Layer 3 of a small transformer language model trained on English Wikipedia (13 layers, counted from 0, width 128). Numbers have three digits each and are written without spaces.
A neuron adds its activation times its output weights to the MLP's output. To switch it off is to set its activation to zero at one token and run the rest of the model.
A neuron's activation on a vector x is SiLU(gate . x) times (in . x), where the dot is the dot product.

Input weights of the MLP neurons that the questions are about. A number n stands for (n - 500) times 0.0015.
n27 gate: 834382507517527332614442656353456210310308375463520624558343587413447548544391503378600490665473580298370503250631547493601541573510403477417340436490534714719567322386507486414427514432362386306521366607447561725620530556483650583398500533601493685591459584520398375712570476425357333521325535538442583477633428593526576567451406500733718500417363413482358575465554611480587637612532
n41 gate: 446576401441474613665580405483640416402456432437612362398458688527477657650659625237565587387347513436516517356700610428510666568367652572431465540553533500447477470473391504494402500406426583718578184684562463490451598589546546714433593477500252352490497398272270490449500423635466500460566600364394503552577415470516673665452389312476435619542583360618467484503437408588578130648612
n46 gate: 293480487593333427517507497569562388680258587470566409265409588238571500402701308539484646446333510554629474246544529393440493426593370339268438546359516424468617556643565407516519573428613657537370391294500585594513699362494458360461434347540530510435503581440401691379500533345554410642389432584497360510566630453602670497428581742411520635558425590415438597557555594506446497287383
n54 gate: 600510531424543382469453612588524432576565566466679656642474510389351487398553641601430678323397592689430524653412328593455527625480657782566493513554575639527343578469326550575434469259517370524555510603387466445185589396563606483615311579389476376389442430497483514348546530728423560568658689500345311599368627369451427564571358658422486442808560614335409513417355477275483466556454
n59 gate: 373358613140554282346634325579546454626379899537628738509469732429626560468473719408279690424437419562278454482376839419320108561724327577405193500339422555673732629421582534473536579763574566528477741539514628734676640462532482584610557428580396377327681423611574585514397973381561654528258400392344626585505668351714504605258382603634458550495443861634376606443802477648288263464418
n74 gate: 531429413264510251467578487631572431500530523513610653780581429540487552464623742500462470664455309538359556532428620513404510397360381401388395490497471428426362477493390637399506648418457544557543615559516461626672711510388369560350484548290480748471546638459500650623529591500567343362568470580614265354618242507408506487400531645779337532481503513591575478386377613430403549535401
n138 gate: 511555500466431477538380417626512459174571408482455497380573416246537415343293543459543521418574673663503608520458509489394553327531546431563509697529401515358330656429581537607406556439429464333435471314428343497397520533466563515690606438587545405532364684635491491449386430430359532485349569518448473395497464456469531425550375500388693648597434548536523360566651650497575441469531
n149 gate: 373375544601601484473739555343374383487333531394558682582564454361728416414587323318542674551503416567474377236609483542544392605487385380533455431464483643520552377513638479439425473447319675473443400351314510321685552524477324486480599594554397441523383702506307615636471642548353382647760497714275551335510379534513429530598380519574493489555538591528480716602635490383442500616528
n174 gate: 503553555444408526761547523342611524367338295547503426471468464305526277584253460259457618468575314542460614346623443605417497360458513553756497370329336651473642685449404627500605530399344397558452540347540500459615303324405641766473632565503500384513473358516329541716350467442445632345557427493570551543621639748581418427606487542507548457648400432510440574356570619526572635506496
n175 gate: 627338678420500568279400529377652519391623542537529649394514324409522354900371603349370410572391258550467593427439585453599466405630332485594558371474578767471515809493562484518580381530361603390413530571471496689638558546482685704755361496546576204419657613731522803519450629632424482403713485466596571684474628462511446526454429374664409444489385609439393546641463686362273332514500
n204 gate: 331593523443254668370403424400384497507390503345339475448460341546532412439438494413364331693387500444376623535475445402454304714579462601668641583587374510510236484331433591534513458532422509346582698451449478605506481444522617503436614487256487675436399478488506437493428317612321544536465354329648569469458536431441569506408340469607621559532630474787334389718423535450688510431433
n207 gate: 589641355623440637376503339448558558516685464426463512601509465579500436510469500429525503491371462503345568465388503402429595385516618645383655320519555613516618639458510551438288494264317500553575432709582683428456266570484418352619358525665327548478487421612526530460356490581473443163519580563503546585600353477325623452426691550604487434389400464627471398659404175402497510569314
n218 gate: 535707507523392487452530438594258547357524637376422410628529520586609598661500463497553544341277543555328466269513664606647606431529762368596384316497507308460414527677387380510444639480605371404616321654609594651668415528292651592443771503455400576600503569329446339469575349707517546584510299466406493503561705534389513503567551314510623631487479610542557571372483563470565476526272
n276 gate: 559477447420487551285457545667601710374464530533531538416560542530574445431395513272775625478567497466661546529664572442329371350475448420423548438402549314616481441444477658652471434343629541570769516376574698437574663440375465580441509386517611436461543301547428570637427445569480664372335341607646543452451447609567372642228431525533457588218527690568542294466627410369413526509428
n277 gate: 428593544511409444660414616673504421598410647543628466521555426262630520464556464500377710604367287596525356317493597391442260434391770388380515332482626435330404276373596545569711619558206627463372301401701468412366644386620511551356472591401319571546446518535669504584420747514341380493614600493353511689399507434458570571497801427677438364598348646485525572452632511500339496260470
n282 gate: 404567434563661563591681440367397231503493441364488454497528529348744509377497538648326353581314481677360374452587642373697474576396340424443490436593636487481586503487545422425497546584490651701572451574395571599557374424478491556481488535629527497548601506609335586517516297602593446471433353421310385525720733389409440628407534381331582427430637405487346562460628548768513321491368
n27 in: 594378591607467388573548683390104455594438483719510621471421513521473413449404595490513483536617703408644541463477439557471493646553463577517358446442490691649753239690439622351353497507562480437576521533651609636543617514554396656575523550514514530578579537490534430657420626743567436806493789517391438487568316323437470615585324447435521504557253441571469529535812406343441397579486
n41 in: 673453472427457335486695457514507507476421720336319549646343348654607609531603328442503476682376507516587641483546616631549604510317385510517390334319534503446604140414551550629597445384607533388521699493607347601500503504466440486387402317304479665463321423490462514514387544441588712644425581552650667597486476767609310446337578570448521474386472657666463294528344581500350658523411
n46 in: 408433624600466587468446319545446773620574386519457432412463323297531419580643516682428542478513394654547407368417481333396597562500339560415517595657452442535554477471535389416365455487296555810614465463336532474566678365660500432366589559736540453566335384546606667418313347469401569407583589382640493406385503494472403630378537481535487434726543428258462472516532443556546458512249
n54 in: 470404451348517396462472500531521521430629504514467271302500340588290601472500750300365612490510490573503354642657397561348584454318507642646424486417694552719469698570527583557629451587577391606521455546401517479490446596605652458493387577380810476514503086487393380627540462660429619660654532359552500520375756626477304668497411497726408451679432634321373427479407500463496531503482
n59 in: 372383811249631495587816526613468521440274773281562982622315664495736475249573765505500635459343464690284258358417623279342115347610246526542104808377414570685827839419394371453584855709500480735592575429321537625542406286553353859596449552286406352468678521515559555412688916397610753656288296303596636808639907381578453389280454671559413748531522702799457633473564679840456543660528
n74 in: 500429545460596441541690417503392463517261528439513507448500483593623665463559413287556497431686543474553476530569297447523490431596694583573709561612283520379400616455584489448580490717442283580290445545350406510510318716457543390310513306719587467587373507601436625320510696324584523452507528452426576318385507476296351403665548503572355412477314421244517646497601517573313281523720
n138 in: 544223532439538323429683420227446321528500623399687578482139423766534409484699446515599684455265311481546508584496558668674575718364423462492642627566589566500695531637362370530508457570787582540397391618366496615603565400412580547628638621492388446412449603642589357436583655470779561656404512405608563602310724591560220554244541504559401299637564508576689389412377515231314445399679
n149 in: 519374580570503465282471347520549474606490463458421299478506577370554528451424616288583339573513700619558608471509383256469530623328571452305486344500412255306677651566548407254650490484338488633497543550567506423436535456410462463670581440463483423410563391613582453510478445491436638513529679443471238392569775467408321623503597453451680585657399590571604506694552503561510625396264
n174 in: 343507421497411527397566305553507518642553557493423570543530307589188697549754507653562278317199456446462567593618611582487695500773410541562682663559479563683493328617410423551346380465397627436596563693661396621456466493449442254322544405518482414600486397493629454436422301520572421634354543568521472561560514496561671676413507690391350658384554325536531423525493731650400461601405
n175 in: 587358687438364627585408481568560684399540297393645760420622370496391567762531661317492448481469558286465608594442532379606536358651516329348388492421412675425571804504520571565488316715307420431508388424461413759582372606848399678611427527561635414622564473611452817488291504557520523404366545646480674850679500597404430323595462485676374659395142626335389477741326469492313488496679
n204 in: 507556274545497207411366459549588214514390486173507419624638580550534451616503497651524358510524353611393479545609377410503425446569427424334386357514398416552476557379723459476466677458607581478479475420528622532531362262369366482507470384388236621490617569446468489709599738463681351465434391407549268366486668593418421420678627595610625413586584479602612419413497306373529585140445
n207 in: 444424604473611581519592250457377420616376465368559547544530479519409434448664406552476503336386473568442701464557304470632347437545342618319551430623669676582479686369640620434560283525547600462653283485545402447434461636597536453463568437446433421418528403544623553456431623645465515401473567434773653311454378522258521616541485527435522543479627547510344497551506427548409693601539
n218 in: 251474333576478535431539398559435752593467340650550506562478413610561592493389371324538618667653408497458389465428416667456384610430319516407588494591445454335523333480542630459395582448365428463629454540574360264312602369670653583490347427330655474529566657522598680413360685381490596310477399550312348592529483526377586729540540427392550440439395590524578484349377403513463375487323
n276 in: 506503636533455362409485403450515329453637409444497506577307305494349520753413573454312484638600500604333426306536555698603538737364543473421365540639481364320335491531460409635458590568475538453736450603464494531506388617585591406630399524459538646567378479420478557589747503500557430463408443573469365382559525666317645610450768584385538447536519491494435509516442402461519447398416
n277 in: 253339544445438416476480562473480347480446524404650570443443369398451385603523438513679473500503506666569380484426646572690588578497618471539344635490756194641490383591415678208458597423453465507459443687487513473497529609477630514523532610265462559332409575388603629330717464487384516584566527754497490494460422544713386678586399523359385593568469530603457589524827523643646547449486
n282 in: 547540296608626464283377569608436574410503544657468524243515461522536350525301260573368512539407536420615451614387564536553282647560497443355391387475521439710570586506740468565319522423522529547322469406482421459425290336485596647500350416440674461515565545515457644560428368653610506481619405340307375587488363385533449464491450488451422490368608610471430438491518576605478599450468

Output weights of the MLP neurons that the questions are about. A number n stands for (n - 500) times 0.00043.
n27: 616492430492591603383413500326596549362708554407523768572215446534699341500563472424475090596457347347530397321576421755571482326513235589492623390630629319668594394376373424293410637517384548386477375546476310669439620697269685573351488370769550508651467667749484368448420504202218508524180398495202408413463492391509771719634554567419412679728361492547439283456554440757594641406617
n41: 674294532741488447466683280269701528237543603273531534327571481584568547384628268533452474481325313538434449346657340644635426452483439675272658465556397484342461620425543467563530529625439854440723250336524431523610587650400626531332632485675397721566629538556555465555347462617335282429563683630232603439650559468389592740530726302443334282902491344694600583449426425472468413424316
n46: 407276248555542301567527564496528635487505535570308392427549330308289504413443573549370420518471465549564355417542608566620815582405176345461425580543345460409691413658359382462317476431360317626597292634508657378530821366340530236711564318676572640395233492547627512392312663640496574546365343378525605763619542574444680423392703668504585508449487632224261555354351550689418644253420
n54: 437246735511705500424539413567407364578521579421637770360222485637459446511699531508520577560707527736612450515590358642334496472483259492635376512496402436552461515570840801756139585479407631524591489496228557422500625440504543660709439550420248588365560655624671590576500775515797575535703541447440071689564458441548550550555519377542548451361733427237548271586533562568690577475500
n59: 339480690238408612679234517531505580316939313578746450495549451731336295789800711325447308505383453675409331566417656825495357311589266583490649271421563894468590657360239478259361302478281623611435202600433726591475433786641847853941338429600338373495511578616216474405317578875432796645521458781404267895543531657407434490573025677455505651826517247373490340553402526627679751395663
n74: 407564579504343244421360441512437342477550252557555575686530384500589461321635791272288438601347741380413384638399841508319478475430518623327500388578333392550384591358444474295526676620739496645602301473625347486278500375594585708580536755486281855347475613583662407588617487512518643464524613339504458667554368369896869565255469579461767420401605483452640406552283322384492545405500
n138: 386384567437556577566435471566464487757728391579455680286532717361416378628376522343652347479330588454451232342561427535527428793580592482677572457535412702531223693601439629383829441870495339799559545640470296628697334339535178560209419530321359659367571458478535544519374841529669777273636480075180390649644487795407551374410387415804483318473524523397638780577367696478407596407244
n149: 182515603337542620269473599621351389530505693621509588488570563356726587386534508459528390337458348689511715508736629367564415575483106722398584519339320572651654496578489672412563364443260408607553537508427477255604516607822551319521773519557504405699547446575504481299354387548188621298682451285271597440647508551261488616621500565485407561441340597368370551446614523164260487599517
n174: 520396591566773387636741545480508567257750509549665447468487523642811487516436338350405469857728647547556556559516546664239504430591603741545446420274296483683883440476620530448347659616638281438532485339520382400325345562381576495695560361546209536551471796707387528759603561465393341374435514390549657316392540733482341294570481383461717508640610496496504383283313395306665366409795
n175: 463532483531709672571387532488428475346634408529666698585357325604414504552524447526429318566302774487711564492541656496673334360487482693413542428475545513521646349419532388330618601354239482654350435461407543529379537596644817736744628492519559388713371574716634610540500879749733467736496349679660283605705762627445642261478142568256582691641535589422219410372589411682504688422584
n204: 350480509170273543396648528416634898518363604877594396313602524465424580484586546553530673325459575659759451407388396538478578614732477647272333615631349526402655533667401399529442216412341630487633535407591480520312621376390376566727496590372552447718564625151616454442293532496651571342375229646158670483414162508491601620455436326564536530640735452380694739542522708649686440713491
n207: 608449299589426608431537181181604492368714357223403693671401511693603568518515389484413569194231343374521390558452566229488557575624705410334454332508410534481583595623515472651512542484661512333684430604496525552364221515402778271504522464547616496348576512489381411359282605585385500455515504412589434504573489440304653345572429441536333399591452380337421369555516237345538684841508
n218: 507678681465441469596620558463504489512141655418638432452696549653751480507467482551458476479272415531390533446533546403542439650575728251586409507478593382413344388267365180515381362410370404508507416339489317262504570451564549517690732522365808620314330441387544290544839388542321719500374646237451372420363595548326512423476525418596613388477672512512309459353361614681470512200500
n276: 334525549627569390456489566359703572537399650474429333460504655355500243464388548293519436335484448422500485371449489452450545291508520467496625442712519553594495835529584220540290245636683754387586500586822639444408563606478306630629399475366431551639444453368691449715366480613463419607820479529524666698485558563591582548647282555450338550586456515622317618279843460504575415449652
n277: 443492529774664300382528545423420508334301377687742404589761404414465340555528420487422364593330601598302787807408404500575518574643237606533351500651407741595595413573404517408465392393408378397375351527676555599450431537475726486663496654321521345715455591364605609313607478346500435472617678687279757092326664370568496612213612466383373273516697324423508322772686420405381424625679
n282: 504515354808574609614289408617328454383608725390458484204472651389532496728463343798366406690249409417465567544436609675527206667379620598367650411610455423477412482523582445355411438524682557458558482598246704421529365392435558748377574655573625636555332709557481665346355342679612425530579352572311480500458634549466611332512643375380400566271423371428549608358712564737542541444353

Each question names a token from some text and the token that comes next. It shows the vector x that enters the MLP there. A number n stands for (n - 500) times 0.008.

Then comes g, the gradient of the next token's log-probability with respect to the MLP's output, scaled to length 1. A neuron's effect is roughly proportional to its activation times (output weights . g). A number n stands for (n - 500) times 0.00074.

"ober", then "t"
x: 489538578522543392638498497461474685601634327580557287471515717694461539624458671346537484555530552566481463320585375411414353391411473469369608585509346497434542320497682439637677227613458316485557497564629419462508326628597615593334489556601360459584333482448538356380517411433762543571534302704549391351642617383518612405433513547333305407371741486361513680655605360445482566741587
g: 425383405386586702631597486315428346440558584547702438584440557582241477588301566559568500342611484543514644548611472277566574577562244496565243338460339572412571155662429365550642282655601576527423646531544700619506605652312504299560426266589437356461721609457373643285390533454547351472532351567604411579535411541302370437337579587512320561621430381434405574457570612541344512639592
Which two neurons, each switched off alone, lower its probability most, in order? n74, n41

" det", then "ention"
x: 545587555532632559519420292679507578439752321261566498446454668528340573481436563498429581522257390571523377472550665462442211501388410579479572432503485513418590362503636477467437557498492631710490398615469449556465491672492553620459435406724279614522247432621662374419443464446701371504451393559501221463518442618629455554438617626437425460413562663372446338798545339597455638595538
g: 680517646487355427236409694544564285410469546381510445495683594419523394511530504489536514322390473411731493379257326222502593493419295676351604353553699486620486593389522617604375490648451654490590371511613466381264432500489369506515391421547555231517160476807502710392344495544594373573503300511384543451645572421627622544501539406546460552513441515416541446275418685593430269367591
Which two neurons, each switched off alone, lower its probability most, in order? n276, n282

" her", then "."
x: 655447669432594524690585663317434684585676206394506519502590475659603714717462554391495538429436408503672480465215460536203313351407344509417488509429383449361475367545458496450382457375339387499393416574656527474563365630478672617576377499495458459393392547537517388453672554402623419550507359736432366433482644468613571570565408533444403427615772679424453435580475465529483499521647
g: 393326301534193533450579575666613400463340512433324543461570442548338673434221519614677501553412554604687430567545409357628678547369514304547524603412545412401382474751359737370506459602667483687475455665429639574573429468446484482683489623489739294311449239564575351327501759477550558599651594529457459487685549369407455468660503493558372351257596379524530611662562319572585564560407
Switching off which neuron hurts the next token most? n174

"ust", then "w"
x: 453354527509628580567468306587482583557520262391428305410401726491512593560516589445487498525384439309586501382518431386472309513387548326761471558408306408440467373501561390524618633595492390507446405780707492273382416460535497712476394360657473495321400449534579439239620519486637402583536342641608276571602515471465504522362584588504548545433565569352425301729502456697473633698616
g: 595457612418474422453789557557268361437453555447572411400567483550639536434589397369460621420444405497425640569464182486510405554736646438363458420283445518373532450368410633581342381370591506429651327447517134458429471587499482394427439654459494561424471519721733248566240651535169308460404512517386523583537723406716651350471511372412490636500568630551712381410428627490405584634485
Which two neurons, each switched off alone, lower its probability most, in order? n59, n27

"5", then "7"
x: 486417357552424528802530481476375430498751443544515325511694532593360634618571609479488444530497458584592622465436526411517400259574351454547458740363420394517606279455401324572546461455440493593431444627544369360444442572525663523610478498611500401494318496602586337597544568313597335623565402723597343483487437423684506628541373564255595567573656640611361649556497357463664710500660
g: 505410222556405545748452396550443720391577418357491379714390437472575441368539546282702512549542411345502789465709429342616338563434420348506593510526446494244676641592452478372425511415556515493549516362545655595628445649525539606487549489706575530521441437480498494881700539568598657617458511544555463664492636412565308373538641596690253412782563594323521255577567345636541458495414
Switching off which neuron hurts the next token most? n138

" was", then " b"
x: 657458530368491401480380511397385626543586332465496345358393535502558632564698647503503356436403485744567516415383450568482303330451396341528604536357492339443497256487541437527388438395331410502514475526567355516492447537496712600688267261479514454334407491491540422486612701460705396533521403708386330525294752479436562556440400387489440545554629684342554487585521444570607691536518
g: 549575396401437230493509349553334420590463593377511502669462423425477395758558494555379571431587427724461548510600535323271390551577698369492658625694437412400547368543435477538535374459550457563522459555458437442635752253403430654630463544361494573413325339785429628642481544542446514369356721597459452363604394298333792495595621442561491360724683580487525587381530603713285386267646
Switching off which neuron hurts the next token most? n218

");", then "\n\n"
x: 432473539430689465651399540449506500588739343440665532521491416487498559753642538500592352577350499599701659430500513509579340358330425500542561458433458341493529540459467416595360401463399480448478409668483600520440548675592698582645494483639310625557413671461492404405334652593618427493610342493367300697363641598472599595349435589386391691558594598320456490646495382492685701445690
g: 500504453382423230509507545571454171453391553512240564657484461313392744538421593606639463497511442575581574372457390431559591569338546500386485307639534443447709698650538591540454509382428718652517344614481552592274500476482599479576299628498671451367278338630525457650490669552515469633610462297477433660897293345370232425660576469592449573450606450405544500568626615511648331490490
Which neuron, switched off, raises the next token's probability most? n277

" st", then "op"
x: 536516294607724551657527417448499457533692372423423582510440643526544513631495531560382569518432476488523487504328541471316380483378382507554599322379440246345593297551798435475429513451443674631498560565644461481540625480472640595653396454655549630502367493561715321416567492435686442521521366751612269491423577664585591358341400434481513646494739565408541649584587412709624768338583
g: 523507469296370744526514495541425452578426657482489395526284311389615488302603468453564573501465405610541451541336348608518544416553745569522460576655276357707414592690444425587240395597464230585581581493410545469389371475283470645724461712615490519423459355485600374518755426668394385439412406695380461527487663216447637482565410541730397554431722614484606509438533574571147570536428
Switching off which neuron hurts the next token most? n282

" The", then " it"
x: 521495630432679433591433533298462558583918360434638550407494569594547548555486535520432507526431509564542567477506475492192299478495420457622518630479418461551528341420554362554440483324395445506484288540456552442626420631562617591506480334474360668607296586476472457627551692498569486546568212729393324562581653546488632418451403441414387511656545618350458499535476509557504686468603
g: 535526520405273542599389536602520487245575299395511492458246487490264508486415442442424602619557629650245337438486276283805814500441577597430479613706610508502554568337484403631421557636559456582420656474563515533360349410495658414434648547475516508519572463462622428500308464421576241716437657314434280524181590462506370494390348449603442652326474470368304537585546513558490521473733
Switching off which neuron hurts the next token most? n149

" to", then " st"
x: 626527563380527529569450396411335565598705252489714420650404645653436714543470638439447544521434468600551501497501601433472409457395403335499667482476419319514511385293421419691329419440532484523398429600560523487635447659387664567621527452714413516405365537371585337439447714395627321498437252693416231537494612569606516507342271495445413464574611600448489323579419484500496683536485
g: 527416328588740400500511411557546527400481414580668638541545562376187389194449529566476513577488611617355653532453568612422535599601614357342628673725646470413473569507507609652317643476695426689602640606334467381389393602410340523585342591536718571438565331452408421792584406513380338312362546508526469449572353480623704817454629408490487569495482467399704445334604330391618527308440
Which neuron, switched off, raises the next token's probability most? n74

" att", then "ending"
x: 595525482423715669595506522450471467574734422362547600470605598382496635497494620526574413475244396616636429444564523475291189439390477558439536566491393539336513310555434363553293370591609579483399415640535572614365458663434648615573361511633373572417375390689643397452356516454714349613367485560578325473537413517708497388561388496411455531400697590346390423574554491698607609626624
g: 475630534500791666444532255483631538331440476472407446552470436339432686379457551463474627601590522602373468558614614271379341373619455509565419448428625507376554340715563467555522518223719597453509587437467731492587614278399375570735554428506590415646721514390228618527465566847489445330826624486572648678464476435478342579301505350576479564453623573530553432430654537563623371368589
Which neuron, switched off, raises the next token's probability most? n59

" t", then "ax"
x: 528446564586609599640549353385374497505631480360549509484553636589508579481334411539454496439389501489532430498522524439194450499427424535531524434460441333297583259574486502532293571357427700615419479491382512509692483494396643656497364452745431428427341567592651308459482514553736340580541386699579313598488432685685557607521401549467410688390587567225522717481585376574667715594668
g: 376575619814183620381340309547491520366494516377567695353448625583348671509482552608533246761453578490552407586521492522480559351435525513496543547485248443557443527473243488546481662575624451608245470408509344740557596314504484701307564580316463452510430560401408605490459422480481204401292655510398559773401397390504530574423430409521461358546400608445537352291628553667663456618619
Which two neurons, each switched off alone, lower its probability most, in order? n149, n282

"ment", then "al"
x: 405581615469433581667388446309486653661569372493306331451500608538558534483258528495540411613425387421465372458368269379401396406351366499585580625482324377428407332406415381730622320522495434772510287443678545594561664538466637629464313382523575394435342270501514424450586552509626380452536453733596353659523464497445364298446627512446338593569653569306475543662627392453586632459565
g: 364409386568488378380564123386295477499368417499511483479401541421505382504383822480569413542540901232483463501634626488499434596462579532633643450590496501495528446547686378512663471576601610606438541344555565693662657505334507458327513543309345574589368489742426324379482389534474437346556364556454576509533393564526408469466304314590558776652588247416575541712501416462496783556455
Switching off which neuron hurts the next token most? n138

" j", then "u"
x: 556527504543637637602583389490261467461612317347576508590486584594477592574603459497526446558434438466477463554532493390354305405416464630396622383334423385184637525688693402443334601366465540520530484570465406513425379518371634585443364394623492423399382449561649338308644565321659387564554415863636238538430516651545502419324368547437297485519680611349533530634557397425683666484651
g: 622660355518413661443570558585498932309443458508512607346449551548583538641505403529620628356448389677588711645592463401545454605543412335595228516368394587452443240655449633406740386521466480430542496502311148273479489619566609537593543551519639493545481388610570469647490661686319746457511467534382402604658467548515428473523511428386531385373392471497760658521395363666712521394590
Switching off which neuron hurts the next token most? n207

" be", then "f"
x: 753336472340493373588505440388542537408596383397450286407337493513514756544614618488395479427257525601590614493467425580428313370477396391591655423524368312432585321506651436525372541405455432578474446490664356534595470555429620596607441374536467480512498461665567445479577574421591404601514421840519367532327580434475506518281313477530344494590698754310592468567595386599602752499611
g: 465517616461697556548420340523635500483430593578241501586641475664587466616574481486484625563462362679558624368609560669433529597313642548443584319349609513368522695720670725612620489760318331650633493544673442527593696735344488601274569527631428595654509487640579736544448611391371739678300503405437577388501353636537610560636489763326357498512609438627378469470504348606511483438437
Switching off which neuron hurts the next token most? n138

" sec", then "re"
x: 380343452532773620588535453540384628436611289371474523524373579497396534655456581401520650526432503567514604407477394496445157320358415532593540401524468422424556385486625447559419375367554443690530411742379525404527479586570601678410404581865431454497219593618562357404615558499692372558588360635516339300530526603554489460475532516434451534569664642382552477671646419469449739570631
g: 541407427527691460625428586388531631517425394620483388553374338529481268397496402771499644498449382584420527599516492541349590799701531498489274640641505546336420735698632365702656553659330730294558282598467499482673279545382605610555595460667471614468575356502365505424469460809427533601474381567339403592388509597647730309549466302601417468479515666662623481587501615461451573633539
Which neuron, switched off, raises the next token's probability most? n149

"rab", then "s"
x: 425172600566523539554534444439488681561508259250506562454389695563364593563454550410646467550454366482402791468672557427325342448393662361503619502363453448367562366539430489582481396463311538589464315461481435318491486676633449549444432515484279534459304338498492310515627583483647432562659376554463388673455512527518403314414486353464438566481562542317229404448716442429588602535510
g: 587406308491424535544395628421723590662563455322330395383499828510530590414492567311523608387445613418564440420555519600484662556507567349415359349556336398543644429553589509249529781487542266502637391480627676642409418543317326278590434539676518195516555521536539617418400655489560320466576438478590416545164353498550314525530293540615359508531566572330368532550641775449530649575536
Which neuron, switched off, raises the next token's probability most? n41

" fact", then " that"
x: 558614424487453406587378521529544629641603263513369530355522675512341529587332487513468435440420335523528456537380528278398317453355430376460551366597344369224473405377647368463333531473489427467412436621536430418422569663495576697487486441532525435536377313519742366552525534353794572447589423695588243366572582515458430285324363480490371695585523550301469399521475313633505587489586
g: 389372580561278544451740768279438598418455612364689387553457299517448598402421671365503635435629587818534635251507447453929538353295459470494506488435341411427477577522248430451441320532529466341523423620491447576409435615494476630558611638509590483538725647588568495617412545305530260483619493450336567610469610521376538456248408583431532483604478594348630466446657600552405426606688
Switching off which neuron hurts the next token most? n138

"ree", then "-"
x: 600420422526474487685374545388445636606677406452548256463523524655450551372429581506664494489418484598499603428464411459284453635422501469610523442519355347469524432538298254672525383594353380455446398482783330288667536700526500543451567418529428460544368171527570464633507395529571426479523250767573423631639618361510471432395483550383493570507662703297479643580578321619604514441625
g: 380281234528338364517482513736591415503465601402559430487576322399405474692422555624568576232490540706384459454466541566688396762458616420463549420474330554268575429760454348410496502751690329622583548514530538632415279673324552541591606428616503537453396429583411389399399360465548565422462636695595733418261189482576532432515482479450266458684492490323714411543483472493366478568473
Switching off which neuron hurts the next token most? n54

" on", then " her"
x: 679399516308487568412516563324435600534621286343690503507471456589594725507451605429629475612558537612508558502438545435442351403329521449614605504406424336434404346461564480562434503411440435550371460581545554433479400599451704664620549483654399554413341519522737331416424626264672472603568250705415242539409612495627484406500319425398354495417495635460483328725626409519575649528526
g: 356383476687451729467406398445782737464453629372437714494407477304583351416403381338557625568295472383514515357680626371461446694448682441685466345476372396620548530675775380481533384495509535477463510579587501332424402436532582435530386420412537574616600359546656493750369570368634696607513530653598506672398624613714343592641636510552518475553332481567564655209567637442682533464280
Switching off which neuron hurts the next token most? n138

" more", then " than"
x: 536506498514554456603403550361566785674662300492559291520465560657609465353550497485510540442374514501712708512327380406438312517404393424481525646428377374569626444329482388618512543524478652321405427524510504338449422576483822500622413380692442398504389460625699389584589549303691520510496507696498287625556578520482379504436448545527406552710578711305601621476499494635573559502557
g: 330581338401440571545397703731636407600323504525494673544607719628621421279440292495530457700593402630581565383584412407598482586576348520455518534488345372497397405547498579407535370614572564537618278441591494452549507298520584443644623714410541433399424705550713384387655436399504485515464637611586699545563415487449313351622567798712349501470835562388573658692473284628562651613345
Switching off which neuron hurts the next token most? n46

" d", then "uty"
x: 429422561397614569701560387496344499466663357447484458455406474818515578523507554510356490495185514520482412466524605398287387389332310539580645290223363192431667360496477411540372567548494551521432440419462476447587531548448675579524426560796480588551368613580674333419493517516622353485516460686604277493444445520561502437456307589414507571491624487359437472619518474416542634325563
g: 515678384631565516405507831373363514470486588518660470625237435639567510543622659522531352541494367638401417756652256420222712486600307537652605466476666521273598540587498389408598514366315433554350568534458583480299557643348486506568484339467525549414449703608515469459602322419588693410423473455655550647569715389336520256659453583547783510381493411617328492392451613554434385594621
Switching off which neuron hurts the next token most? n46

"w", then "ith"
x: 566377501568545490704539483380203546406531365337454593601395561563623495484510546435445414461417524405616640280744576447581404499491391566397518399567541389446566294592401298354403482554418612431385300421647568475627361497572769660413438425558406558429463578725531341255438595454625356587528466616591327506477433450502740432443156509624465537613741517544435622495624395518516567485639
g: 388495503545321313402491549225566600310550642526366506447767661531393384582691372505448376574440352320670681503394709696422530555751379622389455573490743482496434589566420443516436451521460414585495335507442356643386632556525414578392597337551721497510702714481296437644712463390670489532674493555367543539421567551313627430637334251621487407288682621538497468443600301512414381663512
Switching off which neuron hurts the next token most? n27

"ed", then " to"
x: 516451428614557417454481462384236681377595335575475377493622529664550600428472521482449446489415363603600485530437395404477357435398401520382525608353286436574456372558790274706586402480376371557563394447687421298584439540390699530381480462556421581419497407531659373277461537470660356383472272529637439636512744302384489483494481547339445605260705476481446641646668571494581479629416
g: 413542236490464668622476393401533476737586552607524564344248538182458529503398493393437382486711450489638318453379477474563601622687452570607784596581368628444544450586655587505516366504396569516551278550471489339492376555456560738664427351504564579408489335810385542668573548573457438666485151533502417532348396719516328339382717447545535711636633532441440431565461410537558547585716
Which neuron, switched off, raises the next token's probability most? n218

".", then " By"
x: 619530527359553595549375523455411649428737374388660335601695416608371490719481577460414347497483504624623589526555466406407469521415462520524641484428441390492570281583494271414458373489313508608389481572508539484512569657521587683574489521590424396493398527495489522478431786566692477609557334633467188557469695675486546521396420586434421649580693602327344334567516389601539676529708
g: 370527579384543496531500482469529399343564464415516312482332541748369639454540362450698823579758323542443378463559474228431529395541556744584529572353531573318474518615473521680780477444644486531370335514540538506653498412419309546539297451522430385473321572604443600627637616705497468667537512395463398466688567388504449444430355336855767512438467566546591447523318783533513585319387
Switching off which neuron hurts the next token most? n54

" Gra", then "ham"
x: 413334608449489440712476503380387600500608336412469563526634688602516596565584423526466652531336552666516603420384488505305370371503380408411524506451393292506678382623414388684614509513471515653551481533530375422608617490602497505391471288700259529577252551642555278367543521345626588382575356652589284550562574333569537404383421527336457491463719631312458494461497410512571773515595
g: 338425580497522334414363317548600387371580565448416625443497758421688540442468539555461493472584460459630531416566385491610333470368386464416423476428486546544499426508430521644389391481606567480686309379431538468231529180839534343361630473661430542344313655564531411307790618539521381265476616442603735277600542654262446622586509546594501755621528633473395714513403658365550576369455
Which neuron, switched off, raises the next token's probability most? n59

" went", then " away"
x: 488469447270551617674452519336344602643616390449432525555426485646573629581582548452587470503435627613452631347351438522326258396348382466391522498513369399480491330650171351510319453385464470474451333608443347420531458657534683582627372311741403300398309435627648393433629584423753441405542440564521353529377713411519510509409492399454409617422715596294612626558559468654460558566532
g: 329347385500424540419569614388778449664675409606525803447433553535576628432372680256700550559358334499548502577532712433432478604385659495610338339543675554596466478416409551479638498406671341562582610518500564321596653595431482493458573502397412492474399513598627161681598585533434729706289246479428500686463452457527475539521376293258589381363534304452350594512508505434428637361319
Which neuron, switched off, raises the next token's probability most? n138